Layer 6 of a small transformer language model trained on English Wikipedia (14 layers, counted from 0, width 64).
A neuron's activation on a vector x is GELU(weights . x), where the dot is the dot product.

Input weights of the MLP neurons that the questions are about. A number n stands for (n - 500) times 0.0016.
n1: 736 470 530 488 454 673 720 627 638 423 588 635 781 359 428 423 472 600 503 482 326 512 574 264 369 444 444 532 578 514 429 348 440 612 690 726 402 702 595 424 439 463 305 513 429 622 368 530 107 331 466 373 497 620 566 699 258 400 470 570 579 555 261 386
n18: 654 280 660 549 658 850 542 435 502 647 507 472 311 459 363 666 379 503 284 796 281 692 400 162 527 883 214 476 624 521 142 546 484 389 393 673 482 601 630 627 421 533 540 417 188 425 479 673 735 659 337 405 264 274 446 595 677 454 513 742 403 590 526 652
n19: 310 622 713 456 521 509 660 537 630 544 473 304 352 439 645 297 610 519 227 425 627 483 237 412 444 262 457 540 739 621 685 222 302 768 486 553 401 632 426 514 248 457 606 724 553 611 554 425 448 478 778 256 253 576 632 720 492 467 290 423 807 692 485 597
n37: 339 427 445 581 397 552 543 556 366 464 629 548 473 770 592 453 577 369 559 448 531 553 295 475 448 427 469 545 481 402 357 439 560 650 300 435 472 509 322 731 565 521 731 602 638 599 335 488 477 504 727 665 328 580 598 445 595 499 347 542 485 392 405 616
n38: 676 260 469 539 375 418 394 572 459 474 754 352 546 327 417 508 412 750 509 637 444 617 599 883 331 549 603 407 636 657 737 505 213 544 505 290 455 427 498 664 394 223 569 665 420 486 552 301 377 545 582 451 575 292 573 369 489 430 612 447 555 505 335 567
n45: 282 545 649 172 466 475 636 670 374 603 521 671 516 751 441 300 460 476 445 546 564 357 486 307 576 471 359 672 483 497 437 352 608 629 462 434 840 541 510 665 454 640 542 506 450 484 539 556 402 303 532 470 488 613 596 449 680 496 237 690 452 365 381 388
n47: 385 634 480 379 548 428 604 328 533 424 461 453 346 541 533 524 356 660 445 429 426 465 466 538 487 383 598 747 759 572 685 544 450 585 302 592 711 490 219 776 302 553 768 402 561 634 409 258 502 484 520 378 417 428 501 420 577 417 212 730 739 279 307 582
n53: 462 303 430 488 250 449 604 504 159 546 465 354 415 477 515 657 537 504 592 575 442 294 546 457 510 352 650 375 702 389 555 534 484 560 615 384 421 662 785 696 528 532 593 558 358 502 596 291 540 754 632 699 380 486 343 362 607 460 503 692 213 666 455 565
n58: 446 241 562 628 443 311 501 603 568 375 545 434 651 358 528 490 516 289 497 534 436 427 471 273 681 699 407 298 517 592 523 621 430 651 359 471 549 599 451 550 201 515 661 780 820 464 527 488 501 457 653 590 410 388 548 517 201 498 652 584 206 790 445 381
n60: 534 553 446 467 458 564 553 587 366 461 361 440 491 535 694 455 572 423 370 530 512 413 626 548 623 526 262 430 571 654 392 474 621 642 370 576 729 433 534 376 355 597 402 284 641 406 518 518 316 645 569 576 478 628 549 460 616 462 196 700 492 468 409 492
n65: 567 582 584 500 500 319 636 483 743 207 470 260 655 473 567 603 527 428 426 620 230 579 346 137 592 759 284 426 702 727 489 593 451 473 434 593 356 606 230 579 353 464 778 541 438 579 682 557 433 467 320 781 308 270 744 209 407 372 662 647 139 864 772 745
n85: 599 366 404 470 549 661 444 310 545 520 485 538 494 423 602 619 355 570 289 614 363 591 329 569 366 427 545 530 653 506 409 429 447 659 563 964 710 662 590 506 422 447 556 336 437 527 665 455 436 504 387 677 361 642 380 397 529 490 350 373 643 284 510 389
n87: 344 560 214 354 393 364 717 558 573 650 545 243 477 545 661 520 619 415 570 516 438 561 459 569 409 606 697 419 668 613 568 369 651 502 579 557 477 524 385 426 487 490 399 465 495 555 516 362 253 508 788 599 477 506 513 544 524 491 448 522 413 486 645 476
n88: 533 517 474 450 496 206 649 416 506 512 892 232 688 634 229 638 497 688 573 536 717 485 590 649 378 394 671 345 513 475 641 562 495 673 463 555 586 466 346 412 573 446 277 556 526 411 770 487 401 676 670 265 406 434 350 563 460 454 671 339 394 218 343 406
n89: 571 286 438 642 310 359 779 786 361 396 700 499 591 396 543 569 473 347 643 528 347 217 380 699 666 572 463 285 598 497 598 524 807 606 572 250 381 723 510 553 603 331 489 601 354 400 625 781 636 632 360 718 418 229 537 308 430 645 446 373 452 574 474 384
n99: 613 306 627 518 491 624 375 349 540 165 732 677 626 340 502 482 448 697 289 468 458 546 400 680 544 543 370 724 553 439 623 213 177 568 394 766 532 523 616 740 721 235 260 651 378 712 490 575 468 423 619 551 152 296 259 635 269 556 533 682 463 643 597 420
n105: 417 477 569 592 466 534 540 713 450 514 393 294 710 341 354 393 468 470 485 733 548 434 353 382 436 540 538 240 531 591 506 580 637 321 617 638 456 828 544 534 365 445 441 473 310 383 445 607 612 553 392 736 544 382 543 567 474 639 560 408 598 740 594 419
n108: 467 637 538 735 401 464 470 441 646 316 596 625 453 445 470 436 432 364 263 561 248 616 385 594 109 641 416 565 546 552 339 482 445 638 560 525 688 665 590 777 304 594 655 526 578 511 577 552 618 497 473 597 416 449 571 567 393 535 435 488 461 333 510 405
n110: 772 584 497 585 405 288 624 555 437 609 484 190 356 578 157 534 501 239 537 501 550 814 423 268 432 530 350 599 623 720 462 550 717 552 598 506 584 478 350 516 446 547 587 468 565 474 470 499 316 439 638 508 585 628 531 637 539 279 371 337 603 365 564 479
n113: 740 471 786 467 344 789 499 450 460 431 454 571 471 626 623 723 511 455 614 493 510 449 403 294 531 597 292 372 359 629 536 381 179 433 569 679 569 324 628 711 486 565 585 254 502 503 609 664 374 427 433 259 458 516 501 481 579 577 538 540 419 652 431 698
n127: 477 385 392 403 300 433 359 670 471 720 631 448 665 444 490 705 583 449 437 768 402 547 616 438 354 673 231 426 336 306 429 611 660 350 558 388 664 699 489 951 661 363 356 177 256 504 431 914 594 756 621 542 744 367 448 494 462 612 565 438 224 376 417 387
n132: 497 480 531 502 447 775 394 551 512 571 465 636 388 317 620 366 464 530 492 721 311 526 440 270 341 405 637 562 232 677 423 477 695 267 498 668 672 415 673 904 446 587 438 231 443 599 581 729 566 614 627 490 455 476 467 451 613 395 105 709 563 760 563 227
n136: 781 296 141 394 354 436 365 702 577 692 657 323 521 396 478 539 488 425 649 552 114 282 482 697 509 505 400 747 420 520 542 357 548 714 465 519 602 720 420 716 673 293 420 573 356 532 543 292 421 721 418 673 437 520 387 323 388 453 587 504 470 445 561 709
n138: 646 584 456 535 201 377 787 350 559 379 347 457 375 339 486 416 350 768 538 270 459 459 621 564 448 431 369 774 740 765 524 507 422 709 523 605 494 457 414 537 542 439 439 588 474 647 590 421 343 474 271 529 460 595 586 323 370 507 531 621 571 582 658 661
n141: 486 538 590 496 437 412 374 317 522 739 612 632 481 439 597 228 750 669 304 520 632 369 474 858 454 445 427 669 631 684 572 261 208 626 379 576 673 367 748 577 439 409 656 769 458 532 572 558 447 557 573 285 168 491 468 432 423 560 312 428 531 429 209 637
n149: 487 424 706 545 617 373 526 645 343 328 488 519 628 531 499 428 433 633 657 647 768 526 443 318 398 341 384 739 363 395 764 671 380 474 568 576 504 535 445 603 248 365 327 380 602 595 456 556 346 556 553 566 644 378 479 467 338 431 492 358 407 658 591 388
n153: 545 558 662 439 388 462 359 340 257 535 647 361 490 613 492 447 518 608 215 631 856 421 451 368 403 575 551 382 785 666 386 436 332 577 479 355 337 279 807 526 408 320 399 529 363 530 793 584 464 799 807 600 234 723 519 352 567 607 533 456 299 443 661 725
n156: 597 359 672 370 533 724 514 494 557 407 400 443 584 250 584 584 375 547 440 478 397 643 366 525 450 481 428 415 730 267 546 482 172 490 526 495 552 605 471 637 376 418 593 368 507 805 539 387 601 522 471 548 465 581 271 630 753 502 402 425 686 518 452 431
n163: 321 648 800 713 615 493 488 439 534 596 468 471 387 614 458 280 484 342 638 597 398 593 506 504 450 444 511 510 262 730 647 417 414 411 265 464 365 501 275 487 547 542 367 470 559 422 643 659 330 673 659 489 534 537 320 564 574 340 574 544 312 551 612 562
n165: 635 653 214 663 444 500 621 467 467 294 482 586 540 652 365 392 379 448 524 513 383 254 450 446 574 440 410 680 472 401 773 276 307 424 459 487 542 430 442 450 571 567 448 344 508 432 634 798 465 499 702 656 463 573 520 550 470 674 508 462 307 583 613 409
n182: 484 758 521 349 486 544 390 340 470 605 387 474 349 464 390 147 633 632 460 457 435 660 546 751 540 480 509 706 775 423 649 585 283 684 332 606 683 193 280 631 383 657 317 480 463 619 405 302 392 519 713 398 312 457 243 435 794 503 566 436 433 648 605 588
n185: 306 506 435 422 655 587 693 494 396 462 550 439 417 447 366 449 594 513 363 496 401 512 404 653 524 438 634 441 581 550 592 700 421 425 578 249 643 491 226 584 351 429 496 644 565 604 668 469 621 465 571 466 646 397 470 439 372 529 594 593 291 418 413 511

Each question shows a token from some text and the vector x that enters the MLP there. A number n stands for (n - 500) times 0.0089.

"k": 460 685 150 592 596 533 730 394 545 436 337 371 439 422 600 406 406 544 439 295 705 647 493 558 634 725 639 379 302 157 543 412 407 538 592 488 581 510 642 700 400 607 559 642 319 496 320 324 511 558 394 503 616 737 610 419 574 442 438 555 364 355 511 427
Which three neurons fire most, strongest first? n47, n87, n53

" O": 435 670 217 544 690 597 597 479 548 418 267 625 498 415 516 509 499 450 433 218 607 676 543 547 813 727 481 475 350 292 452 336 368 581 601 523 455 495 555 589 445 492 590 757 351 419 424 359 450 617 380 422 674 627 602 405 589 440 363 422 456 340 625 359
Which of these neurons fires most? n156

" the": 523 573 305 602 669 374 591 311 580 485 409 467 537 413 679 335 452 449 490 309 745 705 610 486 711 726 512 523 344 174 710 442 418 493 557 623 402 515 518 643 552 468 422 620 354 335 395 450 388 734 429 436 605 646 660 337 477 472 385 410 375 455 406 508
Which of these neurons fires most? n149

" football": 402 705 316 648 646 496 570 442 672 488 347 511 641 278 627 376 427 542 431 274 612 605 593 459 732 530 476 407 168 258 689 509 430 516 610 589 400 620 604 702 333 563 518 607 403 517 363 547 446 666 311 267 589 640 652 524 516 540 442 454 358 366 425 381
Which of these neurons fires most? n1

".": 480 658 231 493 583 508 574 523 672 267 285 433 549 328 527 334 455 473 429 306 706 749 503 446 717 707 702 389 326 352 647 428 513 558 523 492 341 470 507 693 585 614 645 613 330 416 531 410 386 689 335 490 629 663 523 421 535 418 502 525 365 386 420 502
Which of these neurons fires most? n65

" his": 511 646 409 609 739 582 643 412 646 394 451 531 608 358 566 416 392 507 398 292 642 757 647 514 668 635 430 474 285 176 712 306 461 590 602 538 363 671 528 679 439 522 390 685 418 362 399 362 422 660 434 414 560 569 596 361 441 497 409 529 283 382 408 463
Which three neurons fire most, strongest first? n1, n99, n149

" two": 478 609 356 600 585 541 592 490 588 394 393 410 612 470 554 328 356 522 403 370 728 741 653 454 769 753 441 513 281 211 645 478 457 490 477 499 404 542 535 563 490 537 421 641 390 347 535 408 522 785 353 309 565 707 539 345 588 434 404 566 340 341 437 438
Which of these neurons fires most? n60

" amount": 516 587 394 686 475 536 464 414 568 404 444 460 549 271 629 402 480 332 518 185 753 639 671 394 816 656 608 454 148 399 640 438 443 528 547 492 446 490 668 589 408 661 475 570 423 397 467 462 517 722 344 213 706 547 584 486 525 451 406 469 496 422 456 543
Which neuron fires most, and how strongly? n113, at about 1.4

" appeared": 542 654 359 620 500 568 583 449 700 385 473 424 469 382 574 292 359 479 433 324 734 768 692 514 749 645 543 382 276 467 650 437 534 432 479 593 476 593 643 597 425 493 540 651 348 396 314 289 458 651 385 295 626 639 542 396 578 608 349 565 342 366 491 323
Which of these neurons fires most? n60

" Division": 429 745 237 684 577 522 631 352 598 373 308 491 587 290 597 484 453 453 467 229 703 658 464 530 715 632 678 429 300 360 609 438 533 389 559 523 499 415 482 661 427 681 559 639 372 503 367 412 512 787 374 339 628 615 662 465 370 422 349 498 430 393 449 489
Which three neurons fire most, strongest first? n47, n185, n138

" in": 440 502 302 585 574 580 531 423 493 455 313 469 529 375 574 433 434 505 397 269 665 701 538 510 823 616 538 497 350 142 735 368 558 493 502 634 462 433 506 642 586 488 570 616 309 312 421 453 343 735 367 480 566 711 626 394 551 439 493 600 403 330 581 415
Which of these neurons fires most? n165

"th": 480 675 330 657 653 446 615 388 627 400 321 581 568 311 570 446 410 572 412 326 751 716 550 574 659 676 554 346 196 195 602 382 384 475 550 488 428 528 490 722 441 542 432 707 378 515 377 501 540 694 346 487 592 616 464 508 473 474 479 603 239 323 520 528
Which of these neurons fires most? n99

" not": 441 571 430 661 572 588 499 478 595 438 362 483 466 344 725 353 264 512 385 313 680 748 660 403 772 757 555 457 354 309 570 397 475 484 577 542 496 499 487 558 534 693 518 650 299 328 462 478 378 672 284 343 547 538 577 459 514 583 447 586 357 282 519 536
Which neuron fires most, and how strongly? n18, at about 1.9

"ani": 417 688 143 521 597 516 630 454 639 447 300 386 451 392 450 475 345 545 410 282 697 678 554 562 704 686 653 424 313 218 572 342 367 478 580 482 401 636 663 674 437 646 618 643 370 443 329 335 423 716 482 498 571 595 683 382 581 436 535 557 344 408 458 456
Which of these neurons fires most? n53

" implemented": 491 609 349 720 562 584 620 437 586 456 417 427 488 350 578 357 430 521 382 169 716 694 523 528 738 607 574 263 227 326 668 460 548 502 535 599 652 545 536 658 451 498 541 569 371 362 422 390 370 671 343 285 648 673 583 467 557 614 393 431 388 351 547 442
Which neuron fires most, and how strongly? n60, at about 0.68

" Armed": 533 769 232 568 569 589 554 409 584 408 325 432 576 440 512 407 365 413 517 121 749 649 470 390 657 638 670 497 320 200 605 459 669 692 644 497 460 440 566 558 463 398 598 574 386 562 370 460 461 792 406 324 663 618 477 565 525 524 336 426 422 420 508 368
Which of these neurons fires most? n110

"\n": 473 611 332 610 686 414 546 469 639 491 319 384 565 416 438 426 443 468 493 269 551 685 542 541 689 728 533 441 237 492 740 438 435 549 498 540 360 378 664 730 656 531 478 653 250 241 501 584 507 632 356 401 548 682 543 436 621 433 435 467 392 303 547 342
Which of these neurons fires most? n163

" pop": 388 693 242 709 606 449 528 467 530 376 384 346 466 410 561 367 468 514 502 291 695 683 583 448 799 611 583 497 84 288 621 504 408 649 742 549 427 586 634 589 491 546 427 650 338 586 434 402 486 649 384 314 557 607 635 437 514 490 456 409 391 405 482 362
Which two neurons fire most, strongest first? n149, n88

"oh": 476 756 145 485 642 533 515 450 481 458 184 545 557 416 625 340 433 530 505 275 661 613 516 578 710 643 616 466 278 250 586 449 399 528 683 519 422 580 722 679 454 612 558 625 471 395 307 273 488 651 349 445 587 606 643 486 569 461 470 402 262 360 505 463
Which of these neurons fires most? n182

" In": 568 495 318 547 603 485 494 433 420 459 279 457 540 437 551 432 373 480 470 203 621 814 496 607 869 612 476 455 327 311 611 378 430 461 578 562 449 529 465 650 623 551 490 658 333 338 393 501 325 677 463 410 646 725 579 377 501 510 466 569 372 377 606 438
Which neuron fires most, and how strongly? n165, at about 1.1

"le": 438 635 128 536 532 464 643 348 583 477 324 325 444 431 608 396 378 415 516 248 726 683 537 630 723 712 705 446 207 226 557 404 476 502 523 488 356 599 560 651 460 601 570 691 341 500 506 499 448 656 464 450 600 602 638 363 514 471 551 605 503 365 458 356
Which neuron fires most, and how strongly? n87, at about 1.9

" Ful": 514 715 281 552 623 487 445 418 546 430 241 526 493 351 543 462 430 530 386 263 612 645 535 501 747 649 617 561 270 254 467 456 447 586 659 493 262 548 528 631 452 413 654 764 379 576 313 542 373 662 416 437 732 678 526 440 528 478 368 638 389 317 516 457
Which two neurons fire most, strongest first? n138, n47

" a": 627 459 350 487 568 382 601 308 616 427 465 412 549 445 654 357 442 432 400 361 737 685 754 532 781 654 568 565 265 299 746 406 328 555 499 462 429 514 536 673 470 500 439 612 276 314 373 459 379 733 478 379 625 610 646 368 440 468 474 480 404 537 483 482
Which neuron fires most, and how strongly? n38, at about 2.1

" children": 398 688 327 632 460 537 532 494 554 433 345 413 450 364 618 375 329 492 428 248 715 739 609 501 688 654 622 539 360 379 656 397 405 483 574 503 327 682 572 598 382 605 590 681 358 316 328 485 591 812 392 275 615 605 631 376 430 430 540 515 401 469 441 392
Which of these neurons fires most? n19

",": 500 528 353 610 586 581 602 461 545 412 409 483 574 394 543 328 500 538 381 224 736 697 537 523 706 716 426 337 302 271 737 435 419 541 596 599 368 472 544 767 541 542 672 649 297 420 293 462 518 627 358 412 647 601 492 490 514 477 492 432 441 289 365 418
Which of these neurons fires most? n156

" and": 496 582 382 577 528 519 593 362 549 428 350 371 494 414 504 290 471 458 438 323 678 734 540 471 797 768 658 444 393 192 656 354 493 514 564 530 465 500 483 733 617 608 601 552 300 374 287 427 485 679 440 428 611 647 653 312 478 502 423 430 433 351 487 503
Which neuron fires most, and how strongly? n182, at about 1.1

" Commander": 606 805 273 589 565 515 462 442 591 489 346 530 496 401 586 452 311 443 480 338 670 666 550 500 667 692 734 449 245 270 660 424 582 424 511 577 506 591 559 691 477 514 514 709 305 506 467 411 331 716 350 223 643 617 570 448 449 531 401 452 341 359 457 367
Which three neurons fire most, strongest first? n127, n1, n132

" Kaz": 525 756 175 516 710 491 485 463 544 393 288 529 566 386 532 496 453 481 488 285 651 686 442 521 652 503 625 508 372 192 495 339 492 435 691 536 589 436 649 658 448 517 640 766 322 446 380 321 438 572 379 448 651 748 634 388 505 455 460 516 383 317 564 395
Which neuron fires most, and how strongly? n85, at about 0.73

" On": 501 495 310 608 686 579 432 346 523 438 366 426 481 437 481 464 385 390 550 214 685 775 537 635 798 604 517 442 292 288 529 414 486 518 583 610 475 431 550 685 543 577 513 677 377 265 449 422 325 621 474 419 637 706 562 336 592 503 431 493 421 342 661 429
Which neuron fires most, and how strongly? n182, at about 0.91

" to": 549 550 389 490 462 589 563 415 487 399 276 468 468 420 625 404 384 540 478 292 651 656 635 526 732 748 592 479 328 365 709 434 385 410 565 598 489 541 524 635 686 526 460 608 226 244 366 483 367 683 438 339 652 616 696 296 422 565 497 509 368 406 578 444
Which neuron fires most, and how strongly? n138, at about 1.9

" concert": 463 658 263 711 583 501 499 402 662 485 465 323 447 272 535 466 427 478 456 356 751 764 563 523 798 599 586 450 181 264 602 395 467 480 638 520 454 541 576 658 364 506 552 637 410 560 469 464 480 649 394 252 525 640 692 417 448 548 428 464 431 323 489 367
Which of these neurons fires most? n19

"-": 653 590 386 533 613 482 639 310 524 444 286 389 411 391 530 360 562 395 535 308 618 677 548 600 743 710 585 458 288 342 708 403 489 536 529 460 293 593 637 650 631 552 528 582 285 423 343 564 437 725 343 431 630 669 580 349 575 496 470 492 392 352 479 317
Which of these neurons fires most? n89

" with": 572 542 331 552 561 526 546 418 510 459 329 410 499 416 571 417 389 429 339 312 654 657 607 503 753 687 571 438 293 282 708 383 380 504 550 662 460 550 561 700 599 574 492 595 341 317 352 357 431 757 380 361 702 716 616 332 501 578 498 445 347 331 541 508
Which two neurons fire most, strongest first? n136, n127

" went": 468 525 444 568 558 509 559 460 692 457 371 443 571 355 597 386 409 488 491 222 673 843 663 453 823 513 500 378 265 366 504 405 366 552 409 650 418 523 628 513 503 511 529 696 388 407 383 448 359 739 445 344 671 565 555 481 673 648 355 515 376 383 433 389
Which three neurons fire most, strongest first? n60, n1, n156

"===": 564 621 233 453 589 469 508 413 523 405 422 429 463 408 652 408 446 497 463 261 688 695 488 473 642 670 578 427 255 443 870 387 332 531 648 412 545 417 463 622 576 514 586 616 378 393 422 477 399 756 459 442 626 714 568 260 522 462 440 612 333 436 529 380
Which of these neurons fires most? n165

" team": 418 577 214 642 513 618 540 426 645 496 393 465 592 272 500 433 470 514 461 216 693 692 611 519 685 661 585 450 182 356 638 409 509 482 546 512 452 546 700 637 433 589 552 672 394 451 468 415 535 768 347 287 554 621 713 532 400 432 376 459 402 320 394 420
Which of these neurons fires most? n141

" included": 465 597 356 653 528 550 571 462 499 350 353 497 500 393 544 317 357 494 408 305 701 678 599 543 748 670 572 398 269 406 747 474 486 429 552 668 479 581 573 684 499 451 529 624 389 334 393 365 454 705 349 278 730 660 517 370 589 573 451 468 287 362 529 406
Which neuron fires most, and how strongly? n149, at about 0.33

" second": 510 678 348 674 640 451 534 442 624 420 441 496 572 343 560 395 414 566 459 341 768 745 694 478 794 597 591 384 247 211 575 369 474 524 495 501 513 525 477 665 445 642 436 664 317 508 404 459 421 705 361 430 642 584 550 468 466 462 279 529 265 335 480 473
Which neuron fires most, and how strongly? n127, at about 0.64

" career": 432 701 412 550 539 596 622 447 694 524 446 438 650 285 520 327 428 491 516 286 709 724 596 488 699 644 638 358 161 420 705 428 391 506 566 499 448 528 608 635 431 675 531 639 341 380 350 528 428 705 412 273 554 584 587 357 450 468 483 519 382 313 449 351
Which three neurons fire most, strongest first? n1, n88, n163

"ön": 511 771 277 577 613 596 722 523 453 382 233 413 508 364 606 474 354 491 411 269 599 682 551 544 680 716 667 501 289 188 414 384 450 467 522 451 506 474 547 649 485 594 645 802 291 356 414 371 539 621 330 441 603 568 600 499 530 437 420 489 473 382 574 447
Which of these neurons fires most? n47